Layer 3 of a small transformer language model trained on English Wikipedia (13 layers, counted from 0, width 128).
A neuron's activation on a vector x is SiLU(gate . x) times (in . x), where the dot is the dot product.
The model reads these tokens: " f" "id" "uc" "iar" "y" " organized" "," " incorporated" "," " or" " (" "if" " an" " individual" ")" " res" "ident"

The vector x that enters this layer's MLP at each token. A number n stands for (n - 500) times 0.0059.
0 " f": 576,567,441,415,637,474,408,525,590,366,548,604,924,422,449,501,596,695,403,424,407,516,683,567,545,705,456,395,419,621,321,280,559,550,357,593,666,630,362,510,623,497,519,433,367,507,494,604,324,488,192,639,773,541,425,686,290,511,339,646,411,340,638,497,571,787,470,616,791,486,353,448,635,576,459,475,325,750,514,463,651,541,313,514,570,467,529,368,588,358,417,492,667,523,436,821,631,509,351,535,402,454,360,564,562,445,573,326,679,547,467,442,560,281,575,471,407,503,722,392,329,497,470,719,597,363,472,478
1 "id": 551,523,631,412,392,418,495,385,447,560,370,456,533,747,481,456,500,696,404,373,204,590,694,598,499,581,692,540,535,588,509,606,614,617,473,468,717,566,735,751,504,549,403,256,284,329,684,319,518,465,236,480,572,612,442,532,658,573,499,584,382,363,706,568,510,567,516,491,818,426,463,555,747,649,375,370,416,716,536,452,609,436,557,427,616,464,519,564,724,483,500,550,556,581,623,617,170,466,377,352,505,382,405,364,620,395,502,496,563,444,351,637,574,280,642,644,359,560,455,626,213,536,358,726,628,486,662,377
2 "uc": 547,412,478,289,469,519,536,681,611,454,735,287,631,507,546,594,650,430,449,175,465,670,619,392,279,508,604,570,458,519,342,465,479,715,481,387,664,425,659,527,545,574,547,495,486,658,476,464,396,514,308,578,641,308,506,103,607,471,442,550,522,520,572,357,490,539,637,446,633,577,713,424,446,309,428,455,363,641,392,538,453,441,528,533,651,545,582,546,801,434,604,597,679,450,598,636,486,374,380,502,494,152,622,352,514,158,246,400,426,473,533,446,462,527,405,388,388,700,729,599,332,649,361,531,590,675,495,661
3 "iar": 507,578,756,374,462,415,751,442,502,435,535,322,564,531,616,409,557,365,430,483,472,540,579,433,420,556,485,474,687,298,403,467,640,649,455,525,385,444,728,618,665,829,602,648,410,604,561,352,240,676,402,350,602,519,473,433,382,438,560,504,463,642,464,511,615,570,583,522,661,382,658,630,450,583,302,477,215,618,580,459,444,450,481,482,708,647,556,127,672,576,445,510,457,554,647,491,493,627,433,471,607,206,443,288,330,451,267,410,575,385,637,598,554,332,622,298,369,518,553,630,353,309,617,539,322,623,674,518
4 "y": 582,561,535,342,510,458,552,340,572,693,640,235,403,729,487,410,365,564,450,553,604,603,482,480,413,465,594,499,715,507,437,620,617,545,498,568,478,619,585,742,240,575,593,534,399,390,560,558,464,543,574,181,488,504,484,470,794,493,536,592,522,522,826,531,404,547,631,399,970,477,575,613,473,407,518,579,492,574,420,443,428,422,650,524,494,646,549,471,530,331,526,464,755,438,591,604,358,546,492,517,543,516,463,513,372,527,395,436,711,388,614,376,549,440,591,434,466,672,407,670,386,316,262,504,309,335,694,334
5 " organized": 369,467,289,414,314,633,566,500,368,560,547,444,552,630,323,444,694,588,348,458,304,573,199,483,460,660,255,484,664,512,350,537,440,577,657,689,613,539,646,376,501,500,501,351,567,394,611,538,532,748,376,446,720,604,407,638,226,583,520,423,496,484,245,617,539,563,562,513,617,527,410,581,541,734,431,387,377,705,597,317,491,488,487,430,555,406,673,355,675,335,485,634,455,584,591,677,598,427,442,567,328,292,391,395,977,506,390,514,385,504,609,462,635,376,553,631,554,545,421,524,610,404,299,442,539,331,471,422
6 ",": 171,466,462,487,609,501,516,486,441,658,480,528,619,440,525,365,553,467,304,430,387,484,447,478,531,628,567,573,574,589,539,562,564,578,435,520,641,569,462,509,129,445,541,412,593,591,532,485,551,533,549,399,445,628,473,395,555,458,457,560,443,420,425,356,686,567,461,549,450,481,517,242,382,320,460,719,663,544,467,398,442,550,669,523,485,606,475,764,383,427,470,617,504,642,894,549,496,389,539,361,279,410,409,465,737,417,500,435,430,448,589,464,647,384,523,459,558,684,506,308,646,428,483,446,306,316,552,493
7 " incorporated": 338,398,454,309,491,538,592,397,438,477,596,474,690,451,268,367,798,311,455,320,420,608,217,313,160,605,464,511,535,558,373,447,704,690,512,627,478,506,614,398,465,523,339,505,429,464,455,618,644,600,252,333,693,472,497,496,416,604,560,452,570,508,172,513,504,637,553,459,560,429,351,471,528,649,464,388,480,624,467,352,524,440,428,430,543,601,600,480,553,464,446,626,493,563,467,749,571,489,374,446,305,226,512,542,876,359,557,520,527,509,391,575,746,534,569,761,537,683,441,341,722,472,467,602,750,596,453,430
8 ",": 158,494,424,463,618,505,526,496,466,667,509,521,584,475,531,345,509,499,363,449,383,477,446,501,513,647,533,566,606,578,551,543,584,548,430,527,630,579,469,506,126,469,568,406,588,558,542,522,545,535,538,416,463,619,489,391,546,468,452,582,456,479,469,373,685,540,460,546,435,467,525,235,383,351,477,738,646,535,432,398,452,563,693,572,487,584,459,776,414,425,511,594,524,670,904,582,499,416,539,371,261,369,432,470,710,433,503,418,421,441,565,514,650,415,496,463,536,686,501,335,643,433,478,451,341,317,510,462
9 " or": 401,452,358,494,540,439,429,462,562,536,746,306,459,459,565,364,574,549,674,565,335,297,342,628,442,482,517,494,329,522,111,486,691,577,676,438,487,597,506,711,201,528,522,381,668,411,456,424,504,484,338,327,585,552,519,368,722,443,270,554,478,438,174,498,597,228,421,402,639,328,446,508,328,765,542,349,590,573,457,360,526,573,651,659,441,846,416,510,349,524,323,452,567,593,712,631,463,556,419,361,500,538,419,430,569,309,429,459,377,309,498,751,575,591,582,519,424,555,526,451,457,170,405,618,504,355,615,516
10 " (": 457,438,226,413,510,568,543,409,760,354,618,659,413,597,452,397,488,460,421,408,455,504,337,641,605,454,472,472,401,507,542,455,594,553,460,474,654,832,433,504,282,515,400,454,492,525,495,447,499,548,464,482,241,606,502,305,627,505,386,513,643,440,424,392,680,376,364,742,458,508,558,510,490,477,379,558,543,499,193,409,483,478,602,549,756,489,380,687,594,486,480,594,332,905,522,428,549,449,454,457,443,318,675,434,734,506,352,391,440,425,533,444,613,558,832,442,515,684,441,369,527,428,336,443,558,257,432,534
11 "if": 559,565,363,401,500,394,485,485,574,418,668,603,450,372,391,322,587,697,632,578,308,663,359,444,566,858,665,544,395,300,479,607,410,679,343,495,356,429,562,615,531,462,369,560,380,421,468,597,453,482,378,523,646,635,529,376,522,677,389,698,487,421,356,547,623,474,581,591,727,464,503,437,732,404,536,468,160,576,626,383,675,519,422,273,609,775,467,404,493,504,370,491,614,681,564,695,307,130,391,488,569,433,454,234,376,367,461,392,566,498,335,613,531,264,524,384,475,838,416,352,555,445,606,524,525,737,580,516
12 " an": 389,632,582,421,532,508,570,366,528,341,676,597,430,427,549,361,519,861,579,340,646,455,372,550,418,634,473,518,583,510,458,423,594,489,491,489,588,583,271,457,380,555,450,219,546,681,497,299,358,466,436,255,601,469,353,699,688,493,300,512,655,433,458,409,408,363,405,442,578,509,331,519,535,433,544,512,531,501,578,410,564,549,563,403,590,442,542,195,538,530,472,329,836,517,650,680,537,447,235,407,230,243,562,386,687,453,361,351,446,450,507,520,724,432,533,544,316,400,804,521,657,631,524,516,631,548,485,471
13 " individual": 420,694,359,246,524,386,596,529,589,569,359,265,504,350,565,399,841,780,785,512,239,676,511,653,388,456,615,473,657,572,519,542,568,649,303,490,524,391,508,518,553,518,429,366,646,461,646,502,487,589,379,250,425,571,446,505,377,517,383,392,473,417,429,456,612,524,630,469,561,558,525,453,390,559,426,550,289,639,438,474,601,527,425,491,442,299,371,366,399,480,502,541,541,355,509,541,493,405,632,535,393,358,483,209,420,382,454,495,410,536,610,498,890,309,460,428,542,639,576,422,456,682,382,644,604,349,512,370
14 ")": 328,591,338,447,363,583,684,474,573,698,643,678,261,407,671,412,620,438,639,224,394,529,515,476,730,560,524,362,491,579,511,525,465,624,463,550,534,522,440,717,650,560,525,193,547,278,448,587,508,705,309,348,418,677,647,675,627,461,403,579,479,478,503,360,324,691,542,264,550,619,205,517,458,399,297,698,497,744,394,445,372,473,478,717,554,562,481,444,489,477,459,762,661,593,693,502,532,521,630,604,452,411,459,412,565,638,414,519,533,626,547,488,629,472,443,493,564,595,432,453,570,473,613,572,528,436,384,435
15 " res": 447,522,280,431,564,680,318,631,749,366,707,551,654,315,488,630,479,504,595,516,675,388,454,665,253,471,612,485,533,548,131,595,602,501,570,635,523,679,263,390,267,296,504,485,558,536,494,470,408,536,314,703,481,537,613,684,363,621,366,395,426,502,598,412,624,657,604,483,421,459,440,403,575,460,347,559,416,802,642,320,653,484,416,375,516,518,511,320,510,448,635,508,505,431,459,801,569,407,511,606,492,29,198,598,599,443,567,546,484,505,754,346,420,469,496,468,500,783,565,329,657,511,321,553,568,476,566,491
16 "ident": 568,548,496,449,576,514,525,630,626,537,247,507,681,370,235,394,487,663,550,402,543,672,549,543,639,730,550,515,652,419,348,576,611,593,433,673,403,336,591,579,539,615,574,428,568,518,483,396,552,538,176,322,689,517,446,491,663,290,691,402,592,617,359,671,589,666,545,453,449,563,793,582,502,510,511,321,444,615,650,495,381,510,184,267,587,389,522,450,705,521,594,585,439,551,581,506,307,490,335,427,259,190,471,505,445,575,374,603,475,375,358,630,683,398,548,469,258,712,452,404,398,400,559,545,669,290,710,420

Each question shows the input weights of one neuron of the MLP. A number n stands for (n - 500) times 0.00049.

n137 gate: 710,509,589,440,648,580,672,484,354,438,564,591,509,572,431,366,638,667,570,524,506,477,503,417,574,543,713,558,436,607,440,366,402,639,568,515,400,434,331,480,509,488,375,569,572,532,624,354,578,500,305,400,448,647,485,442,407,354,596,663,603,587,260,635,525,484,592,320,368,553,397,516,720,606,500,539,673,516,651,477,579,527,363,550,540,480,515,451,351,580,510,639,343,371,481,311,512,466,368,357,566,458,484,396,557,342,500,667,596,433,705,541,436,539,408,440,554,438,583,385,539,533,739,422,459,440,399,538
n137 in: 450,578,412,518,482,521,513,725,274,369,725,560,433,538,484,503,507,593,475,497,454,526,541,483,513,621,500,451,690,591,579,602,559,497,438,476,552,563,444,400,558,545,571,458,687,406,588,339,497,449,313,680,579,476,698,604,643,710,613,411,463,540,518,573,413,294,540,664,550,497,646,451,569,382,570,615,460,560,692,393,465,418,542,513,382,345,333,466,291,387,588,540,535,488,685,464,444,491,476,476,509,586,529,641,676,497,395,429,669,593,367,421,577,420,542,431,488,370,332,503,327,612,587,366,592,411,400,523
On which two tokens does it fire most, strongest first? 12 " an", 16 "ident"

n5 gate: 443,364,528,323,721,543,488,467,523,689,238,520,230,562,468,672,603,421,553,695,858,763,361,274,393,398,578,451,565,601,439,406,363,351,405,439,359,500,318,406,583,508,404,266,263,484,322,463,492,349,691,517,461,367,515,575,615,448,592,417,373,659,591,704,413,328,625,496,350,524,340,427,336,393,807,615,569,366,572,507,526,659,535,295,329,799,446,602,546,599,406,627,636,454,440,735,684,647,559,466,535,623,704,798,540,571,461,532,546,291,588,418,361,600,493,531,558,598,358,630,718,386,537,480,671,386,496,492
n5 in: 598,633,590,326,507,449,496,496,631,546,569,534,535,402,631,518,739,538,583,464,614,496,667,602,382,446,288,649,471,201,200,549,500,411,423,535,374,478,609,536,325,572,515,404,448,493,335,308,611,609,543,420,504,366,789,598,523,419,326,452,474,415,475,565,597,678,159,392,483,441,736,538,317,659,587,537,517,639,412,545,500,500,417,741,577,464,408,540,442,567,680,493,253,479,579,511,295,610,540,737,343,530,546,530,589,625,393,500,578,293,442,519,523,720,732,425,408,554,293,692,550,590,431,597,477,398,359,295
Its three highest activations, in order, are on tokens 11 "if", 4 "y", 0 " f"

n112 gate: 605,397,676,507,584,384,534,628,366,589,345,351,424,313,325,522,456,462,530,564,603,508,598,351,298,258,564,465,411,530,575,655,433,490,364,302,492,321,598,429,536,468,541,535,481,433,252,440,684,252,484,576,200,301,436,387,693,484,631,573,456,500,427,413,568,387,728,500,514,405,463,548,384,443,689,660,897,392,595,517,528,476,500,587,460,632,419,663,427,574,406,551,477,489,428,507,588,639,656,380,475,636,465,630,485,573,554,427,591,448,450,677,379,769,626,241,234,661,598,440,533,621,504,478,560,602,612,750
n112 in: 591,325,643,424,541,331,398,609,500,457,363,361,378,251,458,671,618,333,601,244,535,457,553,511,426,356,404,314,636,524,545,675,408,484,256,480,550,479,627,397,453,420,497,595,552,507,354,469,514,357,471,349,510,463,619,547,525,534,668,524,339,449,363,460,500,461,668,430,651,466,401,551,309,334,624,760,560,650,419,478,410,549,309,661,643,626,454,655,500,484,472,715,623,517,598,577,602,551,527,474,344,521,496,528,546,582,447,480,359,337,539,546,405,615,595,467,240,703,601,273,636,580,401,459,605,500,476,581
On which token does it fire most, and how strongly? 1 "id", at about 0.15

n302 gate: 692,367,596,307,324,470,454,457,634,610,385,504,553,675,603,614,614,607,535,365,638,373,399,456,437,359,652,653,539,331,485,457,630,461,486,453,484,676,432,354,624,404,614,475,424,335,410,160,469,477,729,703,519,537,683,657,656,608,402,507,285,481,662,638,454,422,422,596,767,394,447,569,460,593,346,370,360,512,421,504,592,425,526,739,542,545,460,511,394,373,249,508,773,558,480,504,743,417,265,613,702,313,374,420,525,489,485,616,566,769,298,647,503,645,554,664,696,400,631,525,453,376,473,397,485,652,541,447
n302 in: 477,438,392,588,457,446,160,575,350,530,232,552,421,617,530,358,283,322,608,575,432,290,665,551,907,611,674,486,381,741,541,590,283,452,396,490,652,415,267,652,377,543,270,507,434,600,243,485,538,370,438,544,457,439,370,547,380,540,535,482,500,325,479,694,660,429,328,486,500,478,602,532,473,508,484,411,394,519,611,343,565,445,646,402,427,674,479,583,413,420,582,475,391,334,285,625,367,529,442,644,624,523,588,511,591,271,567,518,503,466,523,642,341,388,549,465,381,537,648,361,571,519,716,559,433,413,403,462
Which token does this neuron like most? 1 "id"

n40 gate: 364,632,451,447,424,476,504,333,566,561,510,574,477,354,648,257,657,568,443,323,549,576,561,396,514,306,624,526,428,380,355,685,364,513,566,570,157,588,503,448,397,567,729,294,664,395,477,521,637,482,651,446,520,367,567,572,603,621,590,538,642,490,345,534,473,351,405,483,585,438,535,615,273,486,563,669,355,676,517,510,598,323,622,686,552,587,457,360,496,444,528,700,450,540,614,599,626,469,657,420,365,682,377,398,691,655,497,507,424,399,573,560,407,533,572,477,410,500,623,534,409,353,442,846,443,503,476,693
n40 in: 438,490,544,497,480,431,449,517,554,447,546,761,531,707,595,497,655,268,459,417,419,745,435,525,531,716,337,531,543,456,473,644,538,578,570,673,528,392,612,604,550,663,668,426,396,575,500,609,329,381,287,378,602,612,623,563,380,485,529,566,280,520,449,629,617,373,516,572,295,307,614,480,528,476,428,606,399,660,500,531,506,342,579,776,487,304,410,332,406,385,616,377,648,571,479,700,413,364,385,670,558,366,717,520,492,383,338,487,438,422,423,527,485,510,398,455,539,436,368,358,667,344,510,497,401,426,461,484
Its three highest activations, in order, are on tokens 14 ")", 5 " organized", 3 "iar"

n152 gate: 477,585,339,309,496,431,511,556,729,790,417,448,431,370,604,636,571,417,433,436,775,531,432,214,299,378,472,431,440,489,96,560,532,270,559,472,286,511,493,579,576,411,526,355,692,452,528,466,760,418,707,379,587,352,514,518,685,400,412,489,496,606,500,638,387,523,529,529,396,456,713,375,465,383,657,666,824,414,514,425,586,531,579,484,287,652,458,518,462,451,616,449,375,578,529,666,539,653,449,585,635,803,573,656,454,643,568,453,526,596,527,556,448,472,362,638,465,386,558,699,554,551,466,478,504,458,377,445
n152 in: 460,548,549,481,519,604,605,549,442,647,286,373,491,493,539,542,476,373,343,583,578,557,404,418,570,412,521,476,525,617,291,345,515,410,494,654,443,419,656,610,564,578,442,605,729,409,396,451,437,605,350,383,311,424,525,475,487,226,537,522,398,644,491,731,438,392,579,553,364,558,510,600,476,497,287,514,325,614,555,518,659,628,491,682,679,368,454,367,410,362,693,407,312,376,506,506,423,627,415,454,578,592,550,503,658,468,478,312,590,497,439,431,354,460,679,534,392,561,541,716,361,578,547,516,461,604,450,376
On which token does it fire most, and how strongly? 11 "if", at about 0.24

n197 gate: 493,410,614,418,607,562,511,489,575,643,482,440,559,352,538,481,697,374,534,581,639,766,400,285,400,482,351,636,471,636,375,748,425,455,624,496,496,707,802,648,640,630,619,400,631,606,571,378,558,595,785,497,273,365,457,588,711,366,450,552,515,511,585,504,578,172,796,500,314,541,694,571,374,423,604,581,353,504,496,545,451,377,584,552,500,557,568,474,585,561,511,645,818,342,453,511,282,567,651,557,702,558,617,508,453,530,504,603,484,256,457,374,503,611,370,396,271,452,460,569,665,433,284,496,686,461,456,486
n197 in: 423,334,463,604,496,489,518,589,417,563,486,686,392,492,405,265,590,500,585,844,392,451,860,496,452,606,527,574,484,559,478,500,486,460,685,725,714,423,631,357,579,609,561,583,504,723,521,588,406,478,335,341,365,415,427,543,348,374,451,321,432,496,394,614,645,655,709,571,510,507,435,588,530,600,346,702,303,493,428,503,530,493,556,488,388,551,472,436,650,465,437,654,548,430,413,553,555,418,468,258,483,678,553,423,506,557,595,346,658,591,560,245,558,386,364,615,549,632,721,723,467,366,220,500,599,359,436,289
On which token does it fire most, and how strongly? 4 "y", at about 0.19

n315 gate: 383,346,522,349,652,622,578,563,486,415,529,544,681,456,411,566,512,339,318,512,578,420,541,449,391,632,599,503,648,467,544,545,531,554,462,227,292,459,604,602,608,691,368,259,562,570,583,426,379,623,608,740,314,339,306,586,492,584,493,402,358,711,666,557,676,567,708,411,473,464,482,560,592,350,660,688,301,418,576,537,452,572,561,512,566,571,468,568,394,455,571,380,523,335,363,636,521,580,529,430,267,583,481,559,354,583,521,467,574,711,439,265,630,644,340,472,384,281,349,318,438,716,515,496,332,441,654,424
n315 in: 548,561,650,331,702,394,647,562,565,467,788,420,641,468,435,410,744,577,263,259,550,489,566,374,293,647,496,446,639,660,485,522,623,660,432,318,411,609,411,512,603,535,450,555,655,656,677,310,340,639,432,413,553,504,760,705,412,382,400,482,439,518,612,422,566,577,479,482,537,307,439,528,545,500,492,675,579,434,398,296,446,541,479,542,629,337,417,383,455,442,449,486,751,310,494,577,270,546,525,380,319,286,320,489,560,639,448,486,550,560,755,284,548,483,471,579,379,539,532,488,480,565,403,558,405,336,627,446
Which token does this neuron like most? 3 "iar"

n267 gate: 618,263,416,534,397,507,632,658,706,673,261,406,238,524,438,461,353,342,529,687,570,564,375,687,426,353,562,598,540,482,413,228,507,510,197,637,582,159,609,458,486,615,579,376,417,478,514,613,478,474,553,584,507,563,472,525,537,476,462,582,439,436,432,405,509,397,461,627,621,693,518,463,526,670,546,613,562,620,664,627,372,483,609,634,267,321,407,564,657,476,551,532,537,573,554,514,462,489,666,748,493,341,852,688,458,486,423,443,494,574,500,533,570,638,439,552,555,520,426,430,700,496,366,652,555,586,697,453
n267 in: 467,503,531,503,700,439,528,724,582,577,386,320,497,564,420,438,397,468,357,348,548,428,489,504,408,399,474,429,423,663,357,395,513,685,224,546,553,438,510,727,564,580,637,418,579,368,529,507,272,758,395,621,584,540,593,544,468,582,306,469,561,480,298,355,575,430,409,604,664,500,534,598,514,718,299,413,504,528,728,465,372,409,359,775,360,493,569,456,664,608,524,544,444,523,750,497,477,595,672,605,500,359,625,666,372,568,543,405,332,522,507,391,588,599,583,427,605,662,463,333,543,413,433,548,577,457,587,535
On which token does it fire most, and how strongly? 13 " individual", at about 0.14

n148 gate: 384,622,393,484,406,523,547,426,738,560,439,527,374,583,354,608,458,312,457,511,567,370,530,559,280,593,397,522,404,347,607,379,462,558,624,381,599,444,453,584,529,481,595,547,500,513,624,517,428,510,587,418,568,404,453,345,446,582,283,429,346,696,453,542,463,507,526,577,451,513,428,600,403,736,493,382,671,586,428,616,518,584,298,640,353,347,654,506,728,466,503,396,460,377,532,555,487,588,322,340,592,439,497,589,333,526,401,549,465,589,617,671,512,635,212,566,478,607,377,617,474,250,615,477,477,729,523,481
n148 in: 366,487,411,623,603,576,338,593,526,511,563,377,544,660,558,665,417,648,562,573,594,465,493,364,632,559,336,355,474,254,497,562,590,393,529,616,413,279,542,532,550,582,497,590,311,418,305,672,462,383,332,517,655,431,370,377,586,390,435,417,406,450,522,517,450,483,421,266,389,363,308,436,581,656,453,485,648,538,679,497,541,471,359,514,446,423,497,464,566,259,497,256,299,432,392,523,442,487,649,658,242,348,440,480,433,380,500,500,414,657,366,521,434,355,455,280,458,509,669,518,424,279,441,399,500,519,609,579
Its three highest activations, in order, are on tokens 10 " (", 6 ",", 8 ","

n21 gate: 646,565,521,487,311,705,319,584,676,565,547,770,446,440,593,384,485,487,670,500,360,672,493,405,514,316,515,609,485,545,445,388,618,510,481,373,302,569,682,741,662,497,551,582,431,649,500,479,383,497,714,373,339,487,589,510,598,481,497,571,500,374,571,544,605,657,574,597,497,316,480,435,543,525,540,531,492,614,435,723,404,590,770,328,398,589,507,547,532,418,295,317,321,661,567,433,350,595,638,346,480,654,454,548,432,581,378,486,533,506,457,350,488,362,552,605,284,674,628,589,593,551,507,421,448,422,353,359
n21 in: 488,438,391,538,494,580,434,404,568,522,545,434,457,543,615,442,577,402,666,581,464,292,553,663,289,653,398,354,503,464,533,513,497,364,481,662,635,503,457,354,619,585,419,459,402,543,333,517,595,646,569,503,490,583,669,314,370,614,594,407,581,659,522,638,620,530,353,439,476,468,464,435,387,527,434,412,474,394,407,464,722,635,408,493,578,408,575,356,541,516,656,581,891,516,541,440,746,200,388,541,519,236,680,543,541,536,424,503,514,539,653,360,439,388,620,409,606,382,378,405,533,486,540,526,550,534,618,472
Which token does this neuron like most? 10 " ("

n119 gate: 537,437,546,403,486,589,461,411,543,369,350,291,706,573,617,608,349,415,408,561,627,171,342,560,558,421,466,448,662,358,472,557,573,383,556,620,631,511,547,283,510,469,521,400,409,500,580,543,682,660,533,669,510,442,433,493,583,775,547,524,490,677,735,517,576,346,617,507,425,361,476,448,518,475,440,453,532,539,759,373,510,754,486,567,368,636,587,707,794,567,649,420,396,322,400,462,450,420,356,654,598,396,362,697,503,472,442,517,644,572,412,675,506,661,478,433,389,510,534,432,460,482,504,328,461,650,599,681
n119 in: 417,436,598,491,602,554,549,389,549,489,516,416,560,631,335,561,555,419,546,521,449,268,309,568,500,509,542,536,613,474,507,539,604,446,515,485,417,613,518,322,452,239,433,592,249,484,683,618,600,647,595,397,645,613,426,446,352,549,515,316,417,503,689,434,489,507,428,550,599,471,510,458,524,566,414,407,563,487,473,359,347,700,466,287,478,576,558,437,540,466,477,481,566,503,417,544,700,401,462,669,450,362,346,639,610,382,525,427,371,554,550,680,497,460,675,265,478,681,604,549,507,347,616,345,372,583,443,732
Which token does this neuron like most? 15 " res"

n175 gate: 575,454,375,403,455,686,468,421,657,424,497,666,520,477,638,444,598,572,536,383,520,581,324,567,381,562,773,690,581,638,369,504,503,523,480,554,424,376,380,275,275,602,542,490,500,578,407,422,565,753,567,485,397,449,497,631,425,382,483,396,640,409,503,397,469,718,466,404,260,434,503,637,621,342,541,614,524,553,593,304,395,341,452,672,493,614,450,379,315,410,347,479,507,288,575,575,785,247,610,319,327,313,464,588,579,357,646,632,525,533,489,339,432,413,582,534,460,481,466,299,790,496,554,514,457,600,552,510
n175 in: 485,643,500,448,695,349,403,521,487,585,593,531,631,519,679,510,654,462,310,147,433,468,514,399,528,560,526,557,570,548,424,472,415,408,445,396,571,510,516,573,564,652,575,539,619,700,455,347,578,451,287,547,477,447,323,567,437,266,644,598,673,470,393,383,560,577,367,323,494,466,439,562,453,290,565,614,878,300,367,481,567,580,470,649,419,419,493,443,567,302,524,629,566,470,645,397,656,540,661,549,444,420,426,497,574,436,573,591,533,475,336,535,688,578,466,582,474,392,292,349,423,403,419,404,330,367,353,743
Which token does this neuron like most? 6 ","

n193 gate: 301,635,572,331,422,632,446,676,554,438,493,436,556,504,508,620,617,577,508,306,455,614,577,424,527,500,557,514,471,307,424,404,504,455,727,554,450,372,440,492,356,620,564,493,590,239,812,344,523,645,310,519,386,273,489,644,400,484,353,741,642,515,457,802,546,776,827,731,296,530,358,568,693,408,604,547,491,435,539,552,482,323,664,668,496,212,317,378,593,457,588,496,715,612,400,537,561,596,518,532,467,550,406,383,497,370,446,596,615,542,539,496,593,647,570,612,529,500,227,455,415,306,438,541,542,529,566,669
n193 in: 424,468,475,503,546,644,445,760,582,265,468,714,456,607,601,514,558,406,383,403,413,556,577,504,714,507,678,513,491,689,475,350,541,413,575,483,563,645,616,634,426,618,271,562,518,605,476,507,452,613,215,525,254,461,459,511,662,473,524,564,418,386,452,592,704,412,307,556,594,479,754,357,707,371,527,542,504,464,534,557,393,530,640,443,575,547,562,472,396,318,186,158,496,376,459,447,373,571,401,634,597,445,399,280,512,365,431,248,553,533,403,544,573,479,420,597,607,546,352,294,480,530,426,367,558,302,430,392
Which token does this neuron like most? 1 "id"

n0 gate: 625,671,462,397,361,398,602,557,472,399,359,391,385,492,732,437,432,628,459,544,462,473,549,618,489,667,476,576,672,369,556,439,578,752,465,610,769,493,518,718,302,396,556,500,667,448,616,545,535,383,425,532,348,420,539,482,257,670,671,537,703,382,300,679,477,576,525,663,639,636,674,702,297,542,543,493,106,477,465,528,625,367,496,349,718,408,404,329,654,309,624,544,473,668,477,522,585,463,580,482,482,386,392,485,697,555,288,577,643,697,519,466,674,532,424,525,340,567,635,524,597,324,427,507,545,634,591,503
n0 in: 532,422,431,578,676,594,522,602,578,624,604,464,773,512,446,592,523,463,504,362,222,515,398,670,577,340,569,510,582,576,475,649,466,384,564,452,246,712,446,667,461,386,475,544,436,457,355,692,411,431,534,463,528,660,534,462,500,310,599,605,220,436,456,378,531,471,451,337,493,320,379,327,578,340,303,397,627,630,385,391,527,564,431,386,334,573,643,598,268,486,590,500,562,510,453,497,408,539,311,633,528,463,581,550,204,521,641,574,460,470,441,721,532,463,411,336,715,532,493,331,694,365,621,586,362,558,326,406
On which token does it fire most, and how strongly? 11 "if", at about 0.4

n38 gate: 359,513,474,586,358,575,302,461,332,614,512,664,491,472,436,468,469,309,526,583,521,447,490,554,553,441,576,494,456,510,477,621,345,544,524,662,470,432,533,493,434,531,328,640,449,616,415,438,265,448,530,690,634,728,598,616,245,448,482,566,376,437,304,600,492,568,425,572,527,573,500,483,537,565,599,486,393,490,415,316,458,443,631,445,519,531,696,465,282,680,451,604,490,451,355,435,381,468,353,393,525,431,546,558,712,642,620,516,634,467,433,617,605,457,354,528,739,488,400,552,504,389,579,580,451,284,478,500
n38 in: 602,564,432,358,614,446,772,474,745,476,422,435,596,521,626,414,490,338,458,330,560,581,530,456,493,607,604,431,555,442,344,520,592,482,524,580,543,445,366,579,529,385,648,380,642,335,594,461,490,699,490,309,440,459,389,333,526,399,429,560,647,455,570,569,413,598,437,591,416,427,561,386,540,434,452,760,593,318,570,473,677,527,419,627,580,517,522,478,630,411,373,363,559,648,660,597,374,395,623,371,637,493,269,565,553,510,491,608,357,449,534,487,397,466,560,633,482,506,614,632,333,483,384,352,493,671,425,425
Which token does this neuron like most? 6 ","

n101 gate: 497,374,417,507,591,584,530,594,238,654,464,571,448,557,638,441,635,178,572,604,648,558,268,669,485,580,472,500,440,639,436,330,475,514,511,603,408,537,310,385,372,593,415,475,808,354,405,549,446,300,441,551,485,598,561,467,405,609,543,694,305,301,205,496,642,579,319,598,556,504,345,455,757,405,461,550,470,598,609,479,486,629,565,631,419,784,429,631,419,493,425,489,527,397,546,507,482,397,467,454,400,489,658,563,364,496,658,320,523,500,531,375,490,532,238,853,603,258,525,392,433,566,592,485,315,436,554,375
n101 in: 492,472,383,491,509,417,529,720,330,617,579,671,427,562,427,668,342,339,694,591,579,549,481,606,667,720,483,374,516,513,544,401,598,526,524,590,474,594,402,530,398,585,431,440,619,427,435,484,309,376,265,540,396,662,560,503,353,609,581,568,323,438,322,543,579,513,451,586,506,357,350,568,562,535,523,376,392,528,521,462,401,659,518,463,634,605,539,691,458,345,446,494,510,539,436,582,419,540,389,563,358,494,526,547,435,494,506,284,527,614,582,420,517,467,271,650,599,560,423,598,277,606,510,519,516,494,445,277
On which token does it fire most, and how strongly? 9 " or", at about 0.13

n234 gate: 333,470,485,631,427,601,316,406,282,375,396,560,352,500,396,253,484,175,594,444,713,446,371,771,443,540,691,262,570,388,474,391,546,689,580,588,485,522,598,413,369,364,522,556,615,306,556,541,450,579,613,538,594,395,493,591,523,568,461,613,687,496,420,395,655,508,467,572,576,540,603,522,519,678,579,470,449,541,756,500,414,556,644,670,360,512,401,609,554,563,504,566,447,631,349,673,652,383,576,564,264,348,542,411,607,339,454,672,584,438,307,733,634,588,612,621,528,299,485,280,282,632,534,593,526,553,420,673
n234 in: 476,483,251,503,470,433,260,517,347,452,500,445,468,594,472,422,647,299,569,257,420,475,402,754,577,613,555,423,597,289,542,437,624,697,461,578,284,297,545,474,382,374,500,467,493,665,603,431,504,403,312,368,430,460,674,597,311,426,379,510,561,581,409,527,545,570,517,507,545,853,415,550,446,598,584,454,287,407,655,382,500,413,463,613,561,614,477,544,574,451,660,564,486,569,394,663,699,470,430,598,348,367,511,555,483,486,242,692,455,369,229,636,542,359,573,592,444,553,430,441,365,529,521,510,444,399,510,478
On which two tokens does it fire most, strongest first? 7 " incorporated", 5 " organized"